Layer 4 of a small transformer language model trained on English Wikipedia (9 layers, counted from 0, width 128).
A neuron's activation on a vector x is SiLU(gate . x) times (in . x), where the dot is the dot product.

Input weights of the MLP neurons that the questions are about. A number n stands for n times 0.0037.
n98 gate: -2 26 -20 6 -5 -6 -15 27 -3 19 21 -2 25 -1 -17 -5 15 -18 -18 -9 -8 -7 4 22 -3 -10 6 12 -16 -29 1 -20 24 5 2 -20 23 27 -20 6 -10 -2 19 -3 15 -24 -3 4 8 6 -13 78 -14 9 25 14 6 -36 -10 24 -29 -4 12 22 -11 10 -39 24 -21 16 -9 20 5 -6 -6 8 20 2 -3 2 6 -2 31 -4 20 -8 16 10 54 19 12 -2 30 -40 15 -15 1 -3 5 -6 7 52 -42 5 -15 16 -9 -8 14 23 -19 -10 -23 -3 19 -34 -2 26 9 -9 -29 -20 -9 -19 -10 -28 5 -9
n109 gate: 10 5 19 7 45 -15 -53 22 4 -33 5 -17 -26 -4 -16 -34 -30 -17 22 10 -40 -15 24 1 55 36 -48 -10 -10 -32 -13 1 0 -33 -14 -25 21 15 8 -8 -5 -16 -1 12 -26 -2 -23 14 22 20 25 -5 13 -13 -17 8 7 22 -1 29 12 -8 34 -6 -15 -14 7 5 1 -3 -3 7 22 18 -34 -12 56 43 1 -25 -40 -24 -31 39 -30 41 13 11 -46 -16 12 24 -24 -26 30 13 28 5 -12 54 0 -23 -15 21 -2 14 8 -5 -30 -8 -33 -24 24 -21 24 -3 -11 14 20 -7 17 -11 -29 9 -1 4 6 -23
n121 gate: 6 14 -12 -12 25 18 -3 7 -10 65 2 8 37 -18 -1 -3 -7 -23 -55 -28 7 19 -9 -7 -16 -24 26 0 -44 -22 2 5 -12 27 -40 7 -2 10 -8 21 4 18 41 9 33 -5 -3 -17 -33 21 8 11 -32 -22 42 -13 8 -19 31 -16 6 15 -20 19 -8 -48 -17 10 -51 -17 -16 10 -4 -12 -22 27 18 -5 14 -16 8 4 8 -4 16 14 22 5 3 10 -25 45 -8 3 20 -31 -11 -34 -26 -47 -5 38 -33 -2 2 -34 -14 2 4 22 -10 17 5 -44 -16 -12 -20 -7 28 10 -1 -1 -1 -15 13 -35 8 3
n124 gate: 21 27 21 10 1 -13 -15 -26 -13 11 6 -20 15 12 -10 -3 -12 19 -8 8 15 0 26 -25 -1 17 3 -20 21 53 32 50 -44 10 22 -4 -25 7 25 -15 -52 -17 -23 -27 14 10 -17 -41 -49 -10 1 -25 9 -13 -4 -26 22 -41 20 36 -18 -18 6 42 -17 21 -15 19 -27 -2 -14 23 9 5 -15 5 32 -11 -3 28 -35 5 -34 31 26 -24 33 -32 -5 -25 31 -7 -1 -7 3 1 3 22 2 -14 -20 -5 -9 8 -15 -5 -1 1 22 26 12 -8 7 -30 17 17 6 9 -12 -21 -20 58 5 35 -41 -11 7 41
n235 gate: 31 7 34 0 -1 -21 -22 65 5 9 29 16 -25 2 31 -16 -18 10 22 15 14 27 -28 -35 17 9 -18 12 32 2 -58 9 14 12 23 29 28 29 -19 22 12 -22 -42 -36 30 35 -35 -9 -1 -20 23 6 2 20 -42 -12 -59 37 9 30 -71 -45 -4 -21 2 -25 -22 -40 27 24 -7 28 10 24 -12 -36 12 -36 -8 -21 -48 34 31 -11 -31 -38 4 -29 17 -36 15 -48 -14 -6 18 28 -1 12 -28 56 6 -2 12 27 5 7 -5 -37 20 2 21 26 -10 -41 -30 26 -12 -23 -9 -27 -20 39 -35 14 -16 27 -16 4
n315 gate: -9 -6 -6 -20 54 -27 -3 14 -7 16 3 12 -13 36 24 19 10 11 -1 -8 8 13 22 -15 -8 11 7 -4 -4 -8 7 21 6 4 29 13 1 24 12 1 -7 12 11 14 -24 7 -38 -1 8 -36 -4 -18 12 -30 -10 -5 9 -6 10 -25 -21 23 13 -27 -3 8 -36 -18 13 -20 -9 -11 16 -33 7 -31 -6 -18 -6 -20 -24 -51 33 -41 3 30 -9 -2 17 -4 -49 -26 34 -22 -31 -7 -6 54 -16 19 -10 -1 19 18 -6 -48 50 -9 11 -28 -13 -6 -7 13 -18 31 -7 32 23 -9 -14 4 11 -10 -41 34 27 6
n369 gate: -50 -7 9 11 -33 -11 -31 -1 71 -10 50 15 -36 14 30 25 53 -30 43 33 -41 -25 -11 -5 19 -11 -52 -32 46 19 -2 10 22 -18 28 2 10 4 -17 29 11 -6 -18 -3 -11 55 -13 46 13 53 26 -34 -14 -38 -12 39 -5 -6 -27 16 42 -14 35 -64 -14 2 29 22 34 5 20 -48 -14 -32 20 42 -5 -29 17 -42 -25 -52 -23 31 -15 -14 7 3 42 -26 -2 -26 -11 20 13 -21 41 38 27 -50 33 -11 37 13 33 22 -3 -8 41 27 52 5 9 -1 34 -17 -7 -20 -32 -27 30 13 40 -8 35 15 14 12
n476 gate: -8 -9 -37 23 5 7 -5 -7 -16 -30 -28 8 -32 -7 39 -4 -65 28 14 -5 44 21 2 4 -12 1 -12 -21 -12 -24 -21 -28 2 -18 24 24 -53 19 1 2 3 8 25 43 -24 -36 -16 9 36 -39 13 31 1 -37 -24 -9 -31 54 39 -35 15 -54 -6 4 51 6 -9 -59 27 -1 -1 12 -6 2 5 16 9 -22 -24 -17 -12 15 7 -10 -31 -38 -7 -6 7 12 -7 -62 35 4 -20 13 0 18 19 34 -20 1 37 36 25 -12 15 2 -21 -7 15 26 25 -23 3 21 21 3 -9 25 13 0 -36 13 -36 37 -22 -29
n531 gate: -9 29 -34 31 -9 -13 12 12 31 -14 9 -7 8 27 44 2 -11 8 18 28 22 26 -16 -11 40 15 17 -7 10 6 12 4 -1 35 4 4 -8 49 8 -36 -15 -23 30 33 29 -15 43 24 -1 -12 4 33 23 8 -20 18 -17 9 24 27 -9 36 -19 -2 10 -17 43 -69 26 -8 -10 6 -15 9 1 -3 -3 -33 -12 -9 -39 33 4 1 -11 -28 -4 -25 1 -1 -8 3 -24 23 -30 4 26 -16 11 13 -25 -12 37 8 -11 16 -2 2 -38 36 12 -4 -15 -20 51 47 16 -57 -1 5 -26 43 -29 37 -42 11 -35 24
n557 gate: -13 44 1 -15 -17 -17 -4 24 32 -12 3 -20 -52 22 44 13 -31 0 0 16 -1 -14 -9 -10 51 -17 9 -6 -27 6 2 35 44 3 0 -44 44 -13 -10 -17 22 -26 -4 -46 0 47 -35 -25 35 -1 9 8 -8 1 5 26 -34 32 5 24 -13 7 -1 -16 -13 48 -41 -13 -5 -26 25 24 18 10 -8 18 38 9 10 2 -22 27 -7 -24 2 -1 -26 -6 20 -21 11 -54 34 -1 -17 -16 38 11 26 10 -5 -21 10 -1 -12 -20 19 -31 6 -8 -3 -21 58 37 2 -30 -18 24 -19 -26 21 -16 9 -27 12 -26 -12 27
n680 gate: -29 14 -22 16 37 4 15 -19 15 63 31 -1 24 -5 -14 7 11 -1 -20 -26 -34 6 10 9 -27 -1 28 15 6 7 23 25 41 1 -5 -6 7 4 -33 -35 -13 -2 5 -4 23 4 -1 13 -26 17 -2 -7 -30 24 5 -15 9 -35 5 15 7 3 -16 24 -2 -60 44 -10 -39 -8 -21 14 19 -34 1 -15 -35 -1 -16 -33 5 -18 5 11 -2 22 -1 -4 -27 -26 -10 11 -13 -19 5 -28 -28 -45 -29 -1 6 -30 1 -11 1 1 1 17 -23 -17 -5 -8 -12 -26 -24 -12 -20 -16 13 -6 -8 -10 2 -4 0 -21 0 -4
n687 gate: -4 11 -4 -7 -26 -10 -5 -12 -1 6 -53 42 7 3 -46 12 7 -52 21 -1 -30 -12 -21 -13 -14 -26 8 7 25 -11 4 14 14 -24 -7 0 -5 7 27 23 13 -23 5 -4 37 8 1 35 -27 -16 -18 -13 -30 21 28 12 5 20 11 36 -7 -3 -45 -1 19 31 10 -35 -6 8 -16 -17 -24 5 2 39 11 -17 -64 13 6 -39 5 11 18 27 12 13 8 -27 21 22 -1 -12 11 -17 -55 27 15 15 -17 -10 -15 3 -10 -5 8 -3 9 -15 7 33 -21 11 -30 64 -32 -30 1 -29 -30 -49 -32 18 -1 0 12 -15
n691 gate: -26 25 5 39 -21 -8 -20 2 8 -28 -21 16 -13 -6 -28 -49 25 -2 30 0 -35 -14 34 -73 -14 -41 -26 -54 26 -45 -38 2 -8 -15 -8 -12 -8 -52 34 4 3 -26 3 -38 29 -2 2 -6 -24 5 -11 -15 40 -21 -12 2 -18 21 -13 25 0 -19 10 48 -16 4 -7 -61 1 16 -4 -8 -1 -2 -27 -10 14 -6 9 14 27 -68 -14 30 -21 16 -34 -13 17 -43 -34 5 4 -9 14 -30 52 33 -26 12 -12 -8 10 -7 5 -4 -18 20 25 21 -54 -44 -5 46 31 3 -7 -10 2 -16 -40 9 38 33 13 -11 -11 2
n98 in: 23 -44 2 -36 -37 11 -17 -33 -12 1 -22 -4 15 -24 -17 -34 5 -15 -19 3 -10 24 -2 -39 -11 -2 11 -10 -5 -24 23 37 13 -19 -41 -12 14 -23 -14 13 7 30 25 -28 19 -29 -11 -4 10 1 -18 0 -23 -59 10 -27 14 -2 -4 -35 21 -6 11 23 22 8 -9 -13 -5 40 1 22 24 35 -44 10 2 26 18 30 12 -9 -6 1 10 12 -13 21 -16 -18 5 -14 -33 12 16 9 29 -31 -7 22 -3 -2 -8 -4 1 -22 0 -5 5 5 9 4 -12 22 -23 -5 18 -14 15 38 -21 -7 -7 15 15 -3 2 0
n109 in: -6 -23 -8 27 -3 -41 -2 -15 27 -16 20 -8 10 -3 -14 -4 -36 -12 2 23 28 0 27 13 0 -17 12 9 -26 27 -37 -49 -14 -27 -28 0 -18 4 -28 -28 30 1 -33 22 -38 -22 -9 -12 36 -8 -4 15 -8 0 25 -7 33 2 -45 55 -21 -20 -22 -36 5 3 11 -40 -25 -24 -17 -28 2 -4 8 3 -37 21 -3 4 33 10 -19 20 -21 -6 -1 -7 -7 -47 -18 30 3 -10 -23 -19 -38 -29 20 21 16 -37 -39 15 -35 23 -2 -4 8 -2 -35 40 9 38 19 -12 12 4 -28 -49 -52 28 -32 8 31 29 21 6
n121 in: 33 -31 7 4 -11 -6 -19 -3 -18 -6 -34 26 27 16 1 -15 46 -7 2 10 -16 -10 -17 17 -7 -48 -44 11 -21 -27 -2 2 -42 48 -24 4 -2 13 -12 -54 29 -4 21 -4 -6 -23 36 -33 -10 -17 16 16 -9 12 -5 2 4 -4 -1 26 -1 30 -7 3 4 -14 32 -12 -17 -6 -1 -39 0 20 12 25 -14 -14 -23 17 -42 21 4 -23 -33 23 -24 5 27 4 15 16 -4 9 -13 28 -17 50 1 -8 27 29 14 -14 -12 7 -7 27 -19 32 -13 -8 28 26 -5 7 -22 -34 31 -8 13 -23 -15 -13 -9 4 0 4
n124 in: -19 -41 -23 -31 11 6 -36 -21 -7 29 20 -15 11 21 -19 -31 6 -20 -3 -32 20 -21 18 -1 -28 -53 19 -19 -29 -10 19 3 6 15 -53 -33 -17 -29 -28 11 0 -7 38 19 -27 0 38 -3 7 46 17 -49 -32 10 23 10 -28 -45 20 -29 39 21 11 -22 2 -38 12 20 -26 -16 7 -12 7 -1 34 15 11 -9 5 18 28 3 30 -32 24 33 8 -37 36 -35 -6 3 15 14 23 23 -37 -22 -7 0 -2 18 6 12 -16 -26 -18 8 11 -4 6 10 33 9 20 25 -11 8 13 33 19 21 2 18 44 -3 18 -1
n235 in: 5 10 7 22 -28 44 15 23 -8 0 16 2 -24 -3 -27 -23 -9 36 1 18 6 32 -24 14 -30 -10 5 9 54 -5 -7 11 17 -22 -1 42 13 16 25 19 34 20 -33 17 -18 1 -29 -45 27 46 -17 -45 39 -1 4 -31 -28 -4 -15 -28 -40 0 6 4 -10 -43 24 -1 1 -9 -28 26 20 8 43 1 -3 3 30 -6 -30 -8 20 -24 16 12 14 46 -20 11 23 19 -6 13 3 -16 30 -13 -12 44 -40 -4 -16 -25 1 -22 39 8 -9 -1 -25 32 34 -33 51 -8 -14 -11 -23 -28 -12 29 23 -16 10 30 30 8
n315 in: 8 24 31 -6 26 -10 23 -27 -30 18 -44 15 30 -21 42 24 -27 44 -8 -15 8 15 -5 0 11 14 14 -15 -12 12 -6 -16 7 2 -10 -3 -42 19 -1 9 18 19 1 -17 -20 -25 -11 -9 -12 26 -5 -22 -23 -8 32 22 20 -15 -7 -41 -41 -4 -25 8 19 15 -16 -12 -14 -19 29 -31 13 -25 -17 -40 -2 4 -22 4 -21 8 -14 25 35 18 18 -33 4 -22 27 -52 -11 20 -31 -10 -24 25 3 2 -37 -13 6 -10 7 30 -7 -13 -1 28 -8 -38 -6 26 17 22 -13 14 20 37 -14 5 11 4 -21 -12 -18 -17
n369 in: -27 -6 -21 10 7 2 29 9 50 4 -35 -8 -27 29 1 -9 48 18 -23 -4 15 -9 -44 -41 21 -18 55 9 -5 -19 34 -55 7 -25 0 16 -10 9 33 -37 -19 14 -21 5 -2 -11 -30 34 -4 7 6 -12 10 15 -14 4 38 24 15 54 6 -15 -23 3 -5 -5 6 35 -28 -11 -22 -34 -5 26 -23 -14 -12 -1 0 -14 8 39 -11 -5 27 -14 17 -6 -32 -4 -16 -35 26 9 -12 0 68 20 16 4 0 -19 30 9 -39 7 -58 52 -9 17 26 24 -40 -37 2 21 21 -58 -9 -3 -12 -6 12 -20 1 55 -7 95
n476 in: 10 -42 -39 41 -30 -39 11 -36 26 5 2 24 28 -30 33 -26 0 9 2 -10 36 20 -47 1 -21 -18 -3 47 -22 -47 19 -53 -7 -15 -6 19 -22 54 -29 -61 50 1 24 29 27 16 35 -8 2 -2 6 28 -12 -57 1 14 17 -9 -23 -7 -7 1 -15 53 45 -12 22 -1 -3 -2 -33 44 36 29 -65 -11 42 -26 -11 -1 -16 -18 -20 -7 -29 -20 -24 22 38 -7 3 32 32 26 15 14 -18 2 53 -12 47 -17 11 34 21 -1 -2 17 -21 34 -6 40 -21 -13 6 -49 -34 -8 -10 -18 -8 -27 -45 -16 -30 -16 32 -22
n531 in: 18 40 3 -31 -17 3 -3 -2 -13 -4 -5 39 47 -25 1 -6 21 33 16 17 -23 27 -38 24 -33 -6 -5 -12 27 9 -41 -8 8 -24 -20 -22 -4 6 14 12 2 4 0 13 -31 24 5 -15 6 -16 -30 5 58 18 -4 23 -1 3 5 -11 -39 -13 -37 21 -2 -12 19 38 3 38 -7 -12 -38 18 -33 -5 22 29 23 -26 -19 -24 9 -21 -27 -18 24 -36 37 -45 2 9 12 -8 15 -9 -4 -21 17 30 -20 0 -34 15 17 9 28 -1 -22 -35 -14 36 12 -12 15 -30 -3 -44 -9 -24 -11 -44 6 -24 -13 -19 46 8
n557 in: 3 -35 17 -21 8 -19 -19 12 -12 -15 22 -4 19 7 11 -8 27 22 -22 -5 -25 20 25 -26 28 20 5 -23 25 19 9 -21 -19 55 -9 17 -5 7 15 -1 -5 27 24 -18 12 55 7 3 -12 16 -24 -10 20 -45 19 33 29 -25 9 8 6 40 3 -31 -27 -24 -11 -17 -18 -6 9 -24 -1 -18 9 13 8 6 -30 11 20 -40 -44 9 -2 3 -10 16 -53 -19 -49 -5 -35 -31 6 17 -16 -36 42 17 32 -34 -3 1 -16 -13 -10 -12 -5 -21 -9 -13 48 -24 19 -22 44 -18 -36 24 9 22 -16 29 -3 -10 -25 29
n680 in: -26 24 -31 12 28 10 -20 20 4 4 24 4 12 28 14 -17 -9 8 39 -10 14 15 1 -35 12 20 26 24 -13 24 -41 32 26 -33 27 -4 7 -32 9 -5 12 -36 -11 5 9 -17 -17 -8 10 17 2 -7 -42 5 -17 -17 5 -19 6 23 9 -22 30 3 11 -2 -2 -34 -21 32 -12 -29 38 -23 -10 3 -14 -25 -51 -22 12 -28 -8 -2 0 -3 10 -6 1 -11 4 -19 -8 -41 1 57 17 -11 -3 7 7 10 -10 9 -1 28 9 9 27 9 -9 3 22 -7 23 -19 -3 0 -2 33 -21 12 0 -28 6 -25 17 -5
n687 in: 3 -31 15 0 -7 1 -4 27 6 2 -11 -39 20 14 -2 28 -4 10 -7 -6 -4 21 3 8 14 -31 -6 14 21 -9 4 -1 14 -4 -10 -11 -13 -14 -40 -10 -42 -29 22 -2 25 7 15 -20 -11 26 37 44 -4 23 -28 8 -2 -5 24 4 -28 1 4 13 25 -4 -17 7 -15 -29 -36 40 -18 -6 -26 4 -1 -20 -9 9 10 -8 15 18 11 -2 42 18 8 -3 -47 -19 24 36 11 20 -34 -3 -30 -14 10 38 40 -52 13 -4 18 -31 -36 34 11 44 6 11 -4 -9 28 -23 3 15 -20 25 4 4 29 -17 -15 22
n691 in: -5 -16 -12 17 11 -18 14 6 33 -12 12 -41 24 13 -5 -1 -3 -18 26 -10 -14 -11 -8 2 -12 -31 22 4 -21 30 -1 -54 10 -26 -35 -1 37 4 7 6 -28 -3 -7 26 -12 -25 3 -4 36 27 -20 -20 11 15 -55 -62 0 -7 15 21 3 23 -28 -29 23 19 -1 -13 15 20 10 1 -1 43 -21 29 -12 6 -14 18 13 -15 -31 -16 -18 21 -17 -26 -18 -19 22 33 -32 -3 -29 6 28 -29 22 19 -6 -19 50 29 18 -3 -13 -7 -7 14 -20 -5 64 -14 -3 -9 -14 28 1 -51 -23 17 47 -6 -27 3 15 -22

Each question shows a token from some text and the vector x that enters the MLP there. A number n stands for n times 0.079.

".": -13 5 -4 -10 -5 -8 9 3 -19 -6 -22 -24 17 -23 3 -5 9 14 -19 -32 -25 9 16 7 -9 1 2 38 4 0 5 -14 23 14 -2 -38 -6 13 -8 -4 -9 -9 -36 15 10 4 -19 10 28 -6 -15 13 7 18 15 12 3 4 3 -18 22 24 7 -15 10 5 -19 -20 23 8 -12 6 18 18 1 -9 32 7 -1 4 3 17 -10 -19 7 19 -10 12 14 -42 31 -22 -7 -5 28 -9 -19 -23 2 14 12 -7 -18 -12 -29 -25 30 0 -20 11 -8 15 15 -2 -9 -15 16 1 7 5 -4 8 11 7 5 14 4 16
Which of these neurons fires most? n557

"ist": 18 6 24 -8 -10 -21 10 -22 11 38 -15 3 31 23 -23 -23 16 19 -44 6 16 -1 3 6 5 -29 -10 -8 1 -17 35 -18 0 22 20 -17 21 -21 19 8 17 -29 29 9 -27 11 16 -24 -7 -25 -11 -5 5 12 36 -2 -8 5 -22 16 3 43 22 7 -17 15 -10 0 -15 1 7 24 7 21 -11 -8 8 5 9 -34 -11 9 1 21 -1 -9 -25 5 1 9 5 -20 -20 -12 -34 7 -12 -26 -11 -8 -4 -6 20 -9 12 5 15 6 -20 -8 -8 6 10 26 16 -1 -37 15 -9 11 -8 28 -11 -1 0 -10 1 32
Which of these neurons fires most? n557

"ink": 0 -12 -9 -9 -7 -30 -8 -9 -14 -11 -30 -2 22 3 -4 -11 -5 -15 -44 2 14 -13 -1 -38 -29 -2 7 -22 -41 -33 32 -7 15 -9 -20 -3 29 -10 -6 0 -5 16 9 34 11 17 -7 -17 -19 2 12 40 7 16 11 5 7 17 14 -21 14 -11 0 19 -7 7 -25 4 26 -22 13 -8 4 4 0 -24 -13 -22 14 11 -6 10 4 12 -33 -27 5 17 1 -4 -20 6 5 10 13 36 2 -2 6 3 27 10 -2 38 -14 -2 -19 5 -5 -6 -3 -21 0 -11 38 27 -2 6 -24 40 -15 -17 3 11 20 5 -30 -23
Which of these neurons fires most? n476

" |": -13 11 -33 -26 -18 4 -15 -4 -4 5 -17 16 9 -20 0 -25 -17 7 -34 -53 -14 -8 -8 7 28 -3 12 13 19 11 20 -9 23 11 12 -10 9 -18 -13 8 0 -6 16 16 0 18 10 -5 -8 1 -4 13 6 0 7 13 16 6 -16 -2 18 15 -5 -3 4 -1 -18 0 26 -9 -3 4 6 -3 22 0 -20 12 7 -4 -3 2 10 -12 28 1 1 3 2 9 6 -5 22 -12 2 -4 -35 -4 -28 6 3 0 -11 -15 -4 -6 21 -2 -11 7 2 5 38 -11 5 -13 -11 -9 -7 15 6 -6 2 16 -13 -13 -7 16
Which of these neurons fires most? n557

"yle": 7 -14 -19 -7 28 26 -35 40 14 41 14 -1 -1 15 6 0 -7 17 -47 -24 -21 -11 9 -1 16 -28 -12 24 -18 -14 -20 6 -3 -13 11 26 20 8 9 -11 7 -5 -9 17 30 4 -17 1 0 1 -1 -11 8 -6 9 11 -8 -19 17 14 -15 12 -18 -9 -31 12 -15 -6 24 7 -17 1 -5 7 -11 -5 -16 -35 6 -31 -11 -4 18 -5 25 9 23 -28 5 -1 -3 7 -31 8 20 -21 9 -6 -19 15 7 18 -14 -8 -17 22 -16 10 -2 21 -17 14 18 -10 -7 1 -11 -29 -20 -16 9 29 14 4 6 3 0 5
Which two neurons fire most, strongest first? n235, n680

" Mak": -4 -5 -19 18 5 19 -7 -7 -38 8 23 29 6 5 -9 -18 -25 8 -62 -5 -9 12 -1 14 2 -7 28 -2 -52 17 7 -11 6 28 -1 -3 -10 26 -8 5 0 1 15 40 -11 -3 -25 -10 3 -4 -6 47 -5 5 26 -3 7 19 15 2 16 -7 7 -15 -14 -26 -8 -5 -47 -18 -17 3 26 -10 -16 -11 16 25 10 4 -12 8 26 21 -31 16 4 7 -11 -8 8 19 -2 -10 -6 -3 -15 15 1 36 4 -16 -11 6 -1 0 19 23 -23 6 -25 17 21 5 16 16 0 6 4 9 12 -6 -15 -8 5 -15 0 -16
Which of these neurons fires most? n109

"ia": 55 24 7 6 -6 32 -12 15 -4 39 -31 21 -7 18 -55 5 4 5 -75 -5 -2 21 -11 15 -10 -2 -15 -8 -7 -11 -5 -5 13 -16 0 8 13 -16 -4 -3 10 -17 -13 26 5 4 4 11 3 31 -33 27 -11 2 -7 -14 -17 6 5 -12 22 26 -10 -19 15 -4 15 3 -7 22 0 8 -21 -23 -6 -10 6 5 5 -16 13 11 8 5 8 -4 22 7 5 11 -25 10 1 -10 24 -30 9 5 -2 -11 -8 33 -44 9 -15 0 -21 -7 -15 5 -13 -8 -6 17 24 11 0 6 1 -12 16 2 -9 -8 22 3 6 -2
Which of these neurons fires most? n98

" Nob": 43 24 -7 -6 4 21 -12 8 -3 1 6 -12 7 -6 -32 -26 -24 -14 -50 6 -1 8 -13 0 17 4 19 5 -31 -22 -7 19 5 13 12 13 40 4 12 13 -4 -2 17 34 25 42 -12 -13 -5 -26 3 27 -38 -5 4 -26 -7 -22 -5 -13 30 20 13 -1 17 -3 4 -5 -24 -29 -20 10 17 9 6 -26 -10 9 24 9 -16 31 4 14 27 -32 -1 -3 25 6 -17 -24 -12 -1 23 -12 -12 1 -18 6 12 9 0 -15 2 35 -17 6 -25 15 -24 14 -3 -17 19 -15 3 12 -32 -7 -5 -5 -5 3 9 -6 -17 -2
Which of these neurons fires most? n98

" [": 14 13 -1 -10 36 7 16 5 22 23 -6 -4 5 3 22 5 -15 -2 -45 -19 -17 -21 12 18 25 -17 28 4 27 10 4 -4 4 -8 3 -13 1 18 -12 19 22 15 -5 -4 7 -11 -17 -33 -8 0 0 32 -15 18 23 2 -3 -5 5 8 -25 -10 -13 17 -4 -23 -22 6 -31 -35 -4 1 12 -11 18 12 14 -15 -2 24 -5 -6 8 -24 25 -9 -23 -6 -22 -15 11 -18 -26 17 29 27 -8 -2 8 -13 -32 18 25 1 -8 28 5 1 -14 -18 -29 -3 11 19 -16 -11 -2 -9 -7 19 -20 -16 -16 -7 -17 -48 7 9
Which three neurons fire most, strongest first? n680, n557, n121

"4": -11 3 -33 -9 25 3 -2 -5 30 -20 2 -21 15 -5 3 9 10 10 -46 -21 -23 23 -12 10 -15 2 -8 8 19 -19 28 -5 29 0 32 6 -6 32 -1 -7 -25 -16 -8 -13 32 -1 -3 31 39 -4 -6 20 23 -8 8 -13 3 -15 22 -10 -17 -8 18 11 -8 -9 -9 14 32 0 -11 18 -14 35 -16 -9 13 13 -14 12 -27 -2 0 4 14 17 18 -1 -3 16 -10 -17 23 14 17 5 8 -15 -14 -2 -17 -9 9 -11 -32 1 -5 -16 -2 12 -21 13 18 -13 -7 8 25 -11 7 10 -7 0 1 2 -22 -18 8 -3
Which two neurons fire most, strongest first? n98, n531

" '": -15 -4 3 -29 -6 19 -20 7 5 29 12 4 -10 15 13 -25 3 5 -24 -18 -9 -23 21 7 6 -1 29 -2 -14 -5 4 18 28 -4 -1 -27 -12 -21 -20 16 1 24 -15 4 -12 4 -1 -25 0 -19 20 -1 -11 10 -18 19 2 -39 2 -14 -33 10 -10 4 13 -2 -42 17 -38 5 -10 -42 2 13 30 -11 -12 -19 14 7 -28 1 6 -17 14 6 -15 4 18 -1 -8 -14 -38 -1 8 40 -2 -10 8 10 10 11 24 -1 -17 21 -9 -23 10 16 -14 -6 22 -11 -19 -19 -4 -2 7 7 17 26 6 2 -18 -52 -16 -11
Which of these neurons fires most? n557

"ila": 0 -14 -16 6 -18 -7 7 43 -18 -4 -2 2 -8 -7 -24 -11 -36 -16 -35 -17 -14 4 11 21 1 8 7 -24 -8 -8 -3 -16 16 -3 -13 -24 37 0 6 -14 -9 -5 -2 10 18 -1 -22 -11 4 45 -21 13 21 12 14 0 -14 9 10 12 24 29 -2 21 22 -34 -2 -2 13 12 9 -2 -8 3 -3 8 46 14 2 -2 17 -5 35 -24 -14 13 21 -27 4 7 3 8 3 0 0 -47 3 7 -3 -4 -16 -10 5 -7 13 -20 6 -21 -37 -9 -3 14 23 30 21 -40 -3 9 -20 -20 6 43 12 -3 -16 -6 10 -9
Which of these neurons fires most? n691

"ively": 13 12 11 -5 -4 9 -20 -7 2 46 15 -9 -3 27 -7 -1 25 3 -14 -21 -24 1 23 -24 8 7 -27 -8 -28 2 19 8 11 -29 7 -5 0 11 6 17 -5 -14 -1 12 19 30 1 10 11 15 17 8 -14 5 9 4 -21 3 24 -17 3 23 -23 -11 1 13 -12 -23 26 -1 -34 10 -16 -16 -24 -2 5 -24 12 8 10 3 -38 -18 7 24 11 1 -29 12 -4 -12 -3 11 21 1 -13 -10 -32 -4 7 21 -11 -5 -3 8 -18 8 -8 -5 33 15 1 -22 -27 39 -36 21 -16 11 31 4 17 11 -4 -18 -16 4
The most active neuron and its activation: n687, at about 2.2

"0": 9 23 18 6 1 17 0 -1 1 43 19 16 -24 15 9 -6 3 0 -47 -15 1 -20 18 -6 9 -19 31 14 -24 3 -16 -6 5 -11 23 -6 -19 9 -20 15 -14 5 0 -6 -37 13 -19 9 10 5 -16 1 15 23 14 9 -48 -5 9 -13 -14 7 -24 -15 19 4 -11 24 37 -17 12 23 -24 0 14 -22 1 5 2 7 -25 -12 -6 -15 9 19 15 10 -7 -5 13 -23 -16 25 1 0 15 -4 -23 9 0 -9 -25 -4 -13 -19 -9 -3 -4 -11 3 -18 -10 27 -20 29 19 -9 -9 6 20 -24 7 -19 29 -13 12 -4
Which of these neurons fires most? n315

" Liberal": -24 17 -13 -7 -33 18 -26 8 -22 -3 -3 14 31 5 -5 -26 -17 -10 -49 -25 18 7 -2 -17 8 -30 21 10 7 30 5 17 25 51 10 -15 9 -5 13 5 19 3 15 -3 -6 14 -17 -22 6 8 8 -31 -1 2 -4 -38 17 15 -8 0 11 14 -7 -28 8 -11 -25 2 5 5 -21 -14 -1 13 -2 -20 20 4 6 -35 13 14 0 18 23 20 24 22 12 7 -6 -19 7 -21 -5 9 -5 0 3 10 12 -9 9 -31 4 4 28 -8 7 -4 -2 -5 3 3 7 -35 -17 -21 -12 -7 -35 -3 -9 -10 4 -18 -6 11
Which three neurons fire most, strongest first? n557, n680, n98

"M": 17 30 -4 -20 -14 -16 -13 36 8 11 21 6 -1 -2 6 -24 -1 2 -46 0 -9 -6 24 4 41 0 -7 6 -18 23 18 -3 3 2 -19 21 20 -7 -5 17 -18 -16 16 4 16 37 -10 36 2 -33 -37 1 10 11 21 -5 6 3 19 13 5 8 20 8 23 2 5 -2 -47 9 2 -31 1 20 15 -19 23 6 16 24 6 -2 -23 14 -31 17 21 -9 -7 -16 7 -1 -21 19 8 -35 4 -2 34 11 -18 -10 0 -9 2 -27 -18 -6 24 5 8 -15 -30 5 -6 4 -4 -4 -1 -31 2 -18 -11 6 21 9 14 6
Which of these neurons fires most? n557

"L": -20 -13 21 -23 -32 -15 -30 -18 -3 6 -11 1 6 -7 22 9 14 -1 -60 -14 -22 20 -7 7 2 10 40 13 -2 -2 13 -2 -16 16 6 12 -28 -6 -3 -2 3 -10 30 -15 -17 9 -21 26 -1 -19 -23 -5 2 29 23 9 24 -2 17 4 0 -11 29 10 27 3 2 30 -38 4 -20 -17 -13 -18 3 -14 4 -14 -17 25 14 -11 11 6 30 11 8 4 -43 6 -7 6 -39 12 -19 -16 -2 3 23 4 1 21 17 13 3 -5 9 10 -16 -22 3 5 8 -35 -4 2 -11 -4 2 5 -16 -11 35 2 11 -14 13 -6
The most active neuron and its activation: n687, at about 1.1

"47": -5 -5 27 -7 -28 6 -12 -2 -10 5 18 -3 7 7 1 1 -7 16 -53 -32 20 38 -16 12 13 12 24 13 4 -6 -20 1 6 22 10 -13 -19 16 29 9 4 -14 -2 3 -13 -5 -18 18 38 9 -2 15 13 14 18 6 -5 -14 -12 -3 -34 35 -10 -7 8 10 -4 -6 23 -20 -23 7 -7 23 -3 2 3 -7 -12 24 1 23 5 -1 -18 13 2 12 13 3 25 -10 -20 6 26 -14 4 -3 10 26 2 16 13 12 -12 6 -1 20 -24 10 -3 -10 20 -7 11 2 -19 -38 7 -1 -23 -25 10 8 -11 -1 17 -26
Which three neurons fire most, strongest first? n531, n235, n476